Layer 4 of a small transformer language model trained on English Wikipedia (8 layers, counted from 0, width 128).
A neuron's activation on a vector x is ReLU(gate . x + bias) times (in . x + bias), where the dot is the dot product.

Input weights of the MLP neurons that the questions are about. A number n stands for (n - 128) times 0.0036.
n1 gate (bias -0.282): 145, 177, 102, 141, 132, 117, 96, 117, 103, 104, 129, 105, 90, 156, 79, 104, 137, 136, 157, 184, 147, 157, 91, 148, 125, 159, 200, 10, 172, 119, 156, 134, 199, 173, 120, 93, 163, 179, 131, 108, 112, 134, 237, 153, 108, 113, 122, 129, 129, 102, 122, 92, 119, 141, 122, 124, 164, 82, 127, 141, 83, 109, 86, 113, 77, 130, 118, 126, 180, 143, 112, 87, 111, 154, 92, 136, 69, 90, 53, 137, 87, 81, 143, 157, 137, 112, 157, 143, 107, 82, 137, 138, 180, 114, 216, 131, 109, 100, 169, 142, 130, 208, 98, 114, 141, 165, 116, 135, 131, 146, 173, 136, 71, 125, 108, 142, 149, 101, 170, 49, 150, 124, 165, 92, 215, 231, 199, 114
n6 gate (bias -0.209): 107, 150, 148, 154, 133, 170, 175, 104, 161, 93, 112, 81, 168, 78, 109, 131, 129, 87, 160, 160, 118, 171, 136, 158, 147, 76, 116, 141, 147, 78, 114, 146, 108, 193, 124, 139, 93, 128, 121, 124, 144, 100, 182, 117, 76, 183, 159, 165, 49, 110, 43, 168, 126, 97, 169, 144, 114, 109, 147, 185, 137, 125, 136, 71, 145, 174, 142, 121, 92, 119, 159, 92, 159, 154, 150, 126, 146, 86, 200, 135, 142, 125, 78, 186, 145, 54, 87, 86, 100, 210, 177, 120, 118, 181, 164, 95, 113, 133, 79, 160, 133, 132, 105, 164, 118, 117, 124, 160, 141, 132, 50, 143, 124, 98, 125, 112, 97, 127, 128, 66, 106, 118, 136, 107, 98, 197, 139, 179
n149 gate (bias -0.181): 80, 101, 108, 98, 136, 178, 131, 152, 128, 134, 139, 131, 118, 186, 158, 94, 118, 133, 60, 125, 100, 133, 102, 144, 199, 113, 123, 113, 124, 139, 148, 90, 129, 147, 72, 119, 98, 196, 130, 111, 101, 143, 140, 90, 147, 98, 179, 122, 153, 89, 123, 155, 189, 177, 181, 110, 69, 118, 178, 117, 108, 136, 71, 108, 138, 135, 55, 127, 110, 134, 115, 96, 152, 62, 170, 109, 185, 145, 136, 98, 159, 196, 159, 153, 190, 126, 111, 136, 111, 170, 73, 132, 93, 108, 128, 161, 155, 186, 134, 139, 125, 118, 99, 119, 62, 85, 84, 87, 55, 143, 137, 156, 136, 229, 136, 109, 186, 170, 163, 106, 119, 106, 149, 123, 116, 156, 145, 123
n281 gate (bias -0.300): 97, 110, 157, 92, 156, 174, 140, 138, 94, 109, 205, 91, 104, 174, 120, 152, 185, 62, 109, 119, 116, 102, 121, 64, 134, 124, 142, 86, 150, 74, 123, 155, 217, 63, 129, 126, 92, 147, 130, 89, 168, 96, 86, 80, 77, 113, 133, 98, 171, 120, 126, 182, 124, 198, 110, 109, 138, 121, 67, 168, 129, 53, 159, 133, 190, 121, 128, 83, 113, 158, 178, 113, 135, 141, 132, 105, 205, 82, 130, 140, 145, 43, 137, 140, 193, 162, 111, 129, 66, 129, 120, 124, 53, 82, 108, 181, 142, 102, 120, 118, 113, 174, 98, 131, 76, 185, 106, 250, 135, 139, 160, 139, 136, 148, 110, 170, 137, 188, 143, 122, 164, 104, 153, 81, 114, 171, 173, 172
n1 in (bias -0.001): 171, 159, 138, 123, 108, 160, 130, 116, 164, 126, 197, 159, 141, 105, 125, 109, 112, 163, 155, 220, 36, 126, 158, 52, 191, 89, 118, 122, 80, 173, 96, 134, 100, 138, 201, 126, 131, 183, 123, 45, 106, 139, 83, 92, 101, 80, 140, 111, 139, 84, 86, 115, 207, 128, 183, 102, 99, 187, 106, 137, 170, 168, 128, 114, 122, 164, 110, 100, 151, 112, 63, 109, 137, 106, 137, 175, 150, 151, 147, 87, 146, 121, 107, 90, 76, 74, 62, 121, 146, 47, 228, 122, 67, 144, 163, 104, 106, 134, 178, 137, 118, 210, 104, 124, 135, 168, 142, 149, 118, 142, 101, 100, 26, 137, 100, 111, 174, 59, 103, 77, 138, 139, 155, 170, 146, 230, 129, 112
n6 in (bias 0.086): 164, 58, 175, 164, 124, 158, 102, 169, 110, 187, 120, 159, 178, 132, 67, 103, 85, 98, 168, 165, 128, 114, 126, 119, 123, 186, 140, 149, 120, 112, 90, 117, 98, 155, 141, 173, 194, 147, 123, 143, 118, 96, 158, 82, 176, 27, 118, 88, 178, 151, 126, 131, 119, 87, 118, 99, 99, 124, 91, 151, 120, 78, 113, 153, 121, 155, 109, 94, 142, 119, 149, 88, 113, 81, 115, 152, 123, 133, 124, 150, 181, 147, 159, 146, 119, 127, 158, 74, 117, 172, 151, 148, 122, 135, 173, 102, 153, 135, 151, 95, 88, 108, 20, 133, 117, 121, 92, 161, 86, 49, 120, 153, 105, 172, 198, 160, 173, 58, 134, 94, 156, 116, 111, 105, 219, 113, 142, 140
n149 in (bias -0.058): 91, 119, 114, 55, 117, 132, 177, 96, 167, 102, 81, 135, 173, 104, 118, 97, 101, 161, 121, 159, 115, 182, 122, 115, 216, 138, 109, 122, 142, 133, 139, 135, 171, 111, 79, 148, 102, 125, 142, 122, 46, 125, 158, 160, 95, 191, 161, 99, 107, 121, 155, 142, 120, 159, 115, 174, 156, 86, 135, 165, 109, 167, 88, 121, 162, 51, 108, 152, 79, 147, 115, 92, 138, 150, 118, 81, 158, 138, 159, 190, 123, 153, 162, 86, 96, 173, 91, 152, 75, 153, 166, 84, 121, 111, 131, 91, 103, 112, 117, 162, 146, 143, 162, 141, 140, 62, 152, 105, 130, 134, 110, 165, 120, 139, 230, 68, 162, 107, 191, 203, 123, 107, 91, 116, 106, 160, 95, 100
n281 in (bias -0.092): 162, 139, 106, 62, 142, 94, 79, 78, 144, 230, 128, 103, 145, 138, 141, 219, 205, 109, 224, 118, 62, 72, 101, 166, 133, 141, 111, 159, 73, 124, 38, 104, 97, 148, 94, 66, 94, 155, 101, 160, 134, 145, 141, 118, 134, 105, 169, 86, 187, 179, 127, 88, 127, 113, 148, 145, 105, 107, 152, 140, 102, 144, 160, 95, 162, 88, 149, 103, 23, 79, 94, 153, 56, 128, 97, 147, 154, 112, 176, 137, 143, 152, 97, 74, 139, 63, 99, 193, 81, 135, 154, 133, 93, 142, 165, 163, 150, 103, 120, 120, 109, 112, 111, 133, 163, 133, 193, 152, 158, 115, 132, 130, 190, 152, 130, 89, 146, 82, 92, 177, 151, 108, 104, 101, 70, 100, 207, 86

Each question shows a token from some text and the vector x that enters the MLP there. A number n stands for (n - 128) times 0.031.

"ained": 136, 124, 125, 137, 84, 159, 138, 131, 115, 153, 133, 133, 91, 148, 136, 125, 86, 130, 116, 130, 108, 127, 139, 142, 158, 162, 117, 149, 113, 117, 115, 146, 125, 122, 96, 147, 143, 140, 139, 125, 93, 87, 102, 140, 88, 131, 92, 126, 203, 144, 85, 72, 126, 127, 171, 159, 91, 134, 117, 138, 139, 142, 132, 160, 105, 120, 92, 94, 116, 142, 121, 138, 146, 122, 130, 128, 92, 130, 190, 108, 133, 144, 124, 132, 109, 128, 150, 142, 154, 146, 122, 100, 177, 123, 133, 119, 85, 149, 132, 165, 136, 145, 135, 148, 142, 117, 145, 102, 108, 120, 64, 123, 102, 125, 108, 67, 144, 165, 95, 132, 143, 155, 113, 156, 154, 147, 107, 183
Which two neurons fire most, strongest first? n149, n6

"one": 164, 124, 161, 117, 146, 113, 119, 124, 133, 127, 94, 175, 190, 141, 121, 78, 139, 109, 138, 121, 156, 155, 143, 117, 169, 161, 93, 123, 164, 137, 83, 116, 205, 164, 138, 115, 126, 159, 118, 81, 125, 106, 117, 109, 99, 118, 153, 150, 133, 158, 149, 125, 84, 126, 142, 116, 135, 116, 114, 120, 129, 122, 150, 139, 140, 104, 159, 153, 106, 105, 125, 107, 131, 139, 153, 146, 105, 125, 205, 94, 92, 83, 136, 115, 112, 122, 146, 159, 126, 112, 88, 87, 140, 129, 129, 123, 77, 125, 176, 137, 120, 54, 113, 125, 122, 147, 102, 149, 152, 117, 111, 123, 134, 128, 129, 187, 104, 88, 131, 159, 117, 153, 133, 145, 54, 138, 119, 94
Which of these neurons fires most? n281

"ence": 104, 160, 112, 143, 116, 148, 134, 127, 158, 164, 97, 124, 114, 142, 102, 129, 109, 56, 119, 132, 140, 125, 119, 98, 169, 143, 80, 154, 115, 110, 145, 142, 110, 119, 113, 141, 188, 177, 105, 117, 143, 102, 119, 130, 98, 101, 89, 176, 185, 163, 138, 86, 143, 105, 141, 97, 134, 153, 122, 109, 122, 127, 94, 144, 161, 158, 125, 126, 123, 110, 139, 181, 158, 118, 123, 87, 125, 155, 160, 137, 114, 132, 109, 157, 119, 121, 111, 128, 165, 95, 139, 120, 152, 152, 143, 126, 70, 121, 152, 140, 115, 108, 138, 158, 138, 90, 78, 170, 78, 142, 100, 131, 147, 97, 153, 115, 76, 107, 145, 133, 160, 148, 112, 174, 92, 142, 134, 109
Which of these neurons fires most? n6

"i": 151, 155, 139, 124, 132, 127, 163, 195, 116, 107, 104, 114, 113, 98, 96, 134, 164, 90, 150, 125, 101, 98, 144, 121, 132, 118, 93, 57, 143, 76, 104, 146, 82, 85, 119, 106, 130, 151, 193, 114, 123, 95, 128, 112, 130, 108, 155, 72, 137, 135, 132, 110, 82, 122, 170, 155, 148, 162, 138, 156, 118, 156, 150, 134, 123, 69, 125, 111, 96, 113, 119, 161, 136, 119, 116, 148, 110, 135, 181, 141, 121, 141, 141, 129, 123, 119, 115, 167, 135, 73, 150, 127, 153, 108, 95, 117, 73, 105, 122, 133, 112, 119, 138, 118, 148, 117, 142, 151, 112, 97, 141, 120, 184, 170, 143, 139, 112, 119, 167, 169, 159, 139, 129, 221, 121, 128, 117, 157
Which of these neurons fires most? n281

" the": 138, 132, 93, 129, 138, 113, 131, 125, 101, 122, 143, 133, 126, 137, 124, 111, 107, 101, 125, 146, 136, 92, 158, 125, 137, 133, 122, 145, 154, 107, 122, 142, 151, 128, 106, 109, 125, 119, 148, 120, 142, 161, 124, 167, 140, 119, 152, 115, 221, 144, 109, 140, 109, 117, 103, 134, 85, 114, 142, 104, 129, 109, 127, 128, 114, 134, 111, 90, 106, 135, 134, 160, 122, 114, 136, 112, 152, 147, 189, 148, 148, 128, 124, 116, 148, 147, 113, 153, 146, 112, 100, 89, 134, 179, 121, 129, 140, 134, 114, 140, 140, 140, 110, 140, 137, 126, 149, 174, 143, 77, 31, 118, 119, 134, 93, 114, 133, 122, 156, 102, 146, 108, 131, 131, 114, 95, 144, 163
Which two neurons fire most, strongest first? n281, n6

"fore": 124, 114, 121, 108, 179, 133, 106, 137, 119, 108, 83, 95, 112, 156, 80, 88, 178, 126, 145, 151, 115, 128, 79, 134, 177, 180, 100, 164, 156, 140, 90, 166, 176, 82, 102, 142, 159, 86, 141, 101, 128, 113, 112, 153, 131, 119, 143, 139, 170, 104, 135, 99, 113, 103, 114, 84, 107, 131, 105, 157, 92, 156, 115, 162, 163, 140, 135, 71, 97, 116, 135, 163, 164, 149, 139, 116, 133, 123, 130, 137, 158, 131, 128, 95, 94, 151, 133, 142, 138, 139, 106, 123, 117, 157, 142, 139, 146, 123, 93, 156, 109, 155, 107, 99, 135, 149, 177, 171, 135, 106, 92, 140, 142, 105, 139, 100, 125, 94, 165, 121, 128, 99, 101, 142, 139, 140, 130, 155
The most active neuron and its activation: n281, at about 2.7

" as": 125, 131, 126, 131, 164, 137, 74, 135, 164, 164, 91, 114, 118, 129, 112, 92, 172, 118, 106, 124, 121, 114, 96, 127, 127, 152, 122, 134, 143, 131, 122, 139, 109, 143, 87, 109, 162, 120, 132, 125, 153, 128, 164, 119, 100, 120, 139, 147, 197, 146, 95, 100, 147, 96, 124, 125, 89, 143, 128, 96, 110, 130, 96, 146, 153, 139, 125, 136, 120, 94, 162, 131, 139, 124, 148, 70, 92, 152, 190, 126, 182, 157, 91, 165, 112, 158, 127, 94, 140, 103, 134, 108, 129, 119, 115, 151, 123, 112, 124, 137, 131, 162, 137, 137, 144, 100, 176, 123, 97, 138, 78, 142, 130, 146, 150, 99, 119, 101, 186, 111, 125, 108, 135, 160, 115, 136, 138, 114
Which two neurons fire most, strongest first? n149, n6

" state": 154, 111, 146, 132, 111, 104, 152, 177, 160, 127, 78, 164, 166, 128, 97, 72, 109, 112, 109, 158, 100, 91, 130, 166, 151, 146, 167, 116, 166, 77, 101, 137, 52, 132, 158, 136, 134, 130, 156, 130, 113, 159, 116, 131, 100, 123, 124, 140, 170, 124, 142, 141, 121, 114, 180, 167, 127, 177, 104, 121, 117, 133, 87, 128, 99, 153, 143, 108, 117, 140, 139, 129, 128, 130, 163, 109, 104, 104, 171, 115, 139, 141, 112, 126, 74, 113, 105, 99, 186, 92, 120, 129, 163, 117, 141, 136, 139, 119, 129, 121, 116, 69, 145, 156, 92, 101, 99, 153, 124, 125, 104, 111, 121, 101, 142, 115, 140, 116, 118, 185, 159, 150, 110, 130, 89, 161, 136, 151
The most active neuron and its activation: n6, at about 1.5

"s": 120, 127, 174, 136, 119, 147, 141, 124, 129, 173, 116, 116, 129, 175, 131, 141, 151, 83, 116, 144, 145, 66, 128, 115, 149, 149, 94, 127, 98, 86, 111, 159, 170, 122, 158, 133, 165, 123, 146, 173, 135, 90, 113, 139, 146, 132, 121, 148, 153, 127, 119, 111, 127, 135, 203, 97, 123, 112, 136, 110, 83, 142, 95, 91, 161, 106, 148, 105, 76, 166, 131, 138, 96, 135, 120, 178, 112, 155, 136, 112, 83, 107, 129, 102, 131, 133, 138, 143, 161, 140, 163, 108, 133, 162, 139, 157, 40, 108, 86, 107, 122, 140, 124, 135, 149, 165, 153, 185, 138, 103, 122, 140, 124, 131, 158, 97, 91, 102, 134, 111, 123, 103, 143, 137, 116, 103, 105, 74
The most active neuron and its activation: n281, at about 2

" their": 153, 157, 147, 120, 162, 117, 150, 102, 100, 110, 91, 176, 126, 145, 117, 101, 134, 132, 131, 175, 138, 90, 82, 154, 115, 119, 107, 146, 121, 121, 145, 131, 129, 107, 115, 137, 122, 134, 153, 140, 119, 123, 100, 154, 117, 179, 138, 127, 199, 99, 137, 138, 93, 135, 117, 128, 130, 151, 88, 117, 108, 156, 67, 114, 127, 138, 101, 106, 144, 158, 146, 144, 117, 159, 118, 113, 115, 79, 192, 107, 106, 97, 124, 127, 116, 109, 112, 155, 179, 108, 107, 74, 133, 133, 151, 115, 144, 102, 149, 160, 121, 176, 142, 136, 156, 130, 115, 120, 139, 128, 78, 162, 129, 132, 109, 122, 108, 107, 120, 99, 104, 171, 122, 130, 112, 117, 149, 189
Which of these neurons fires most? n1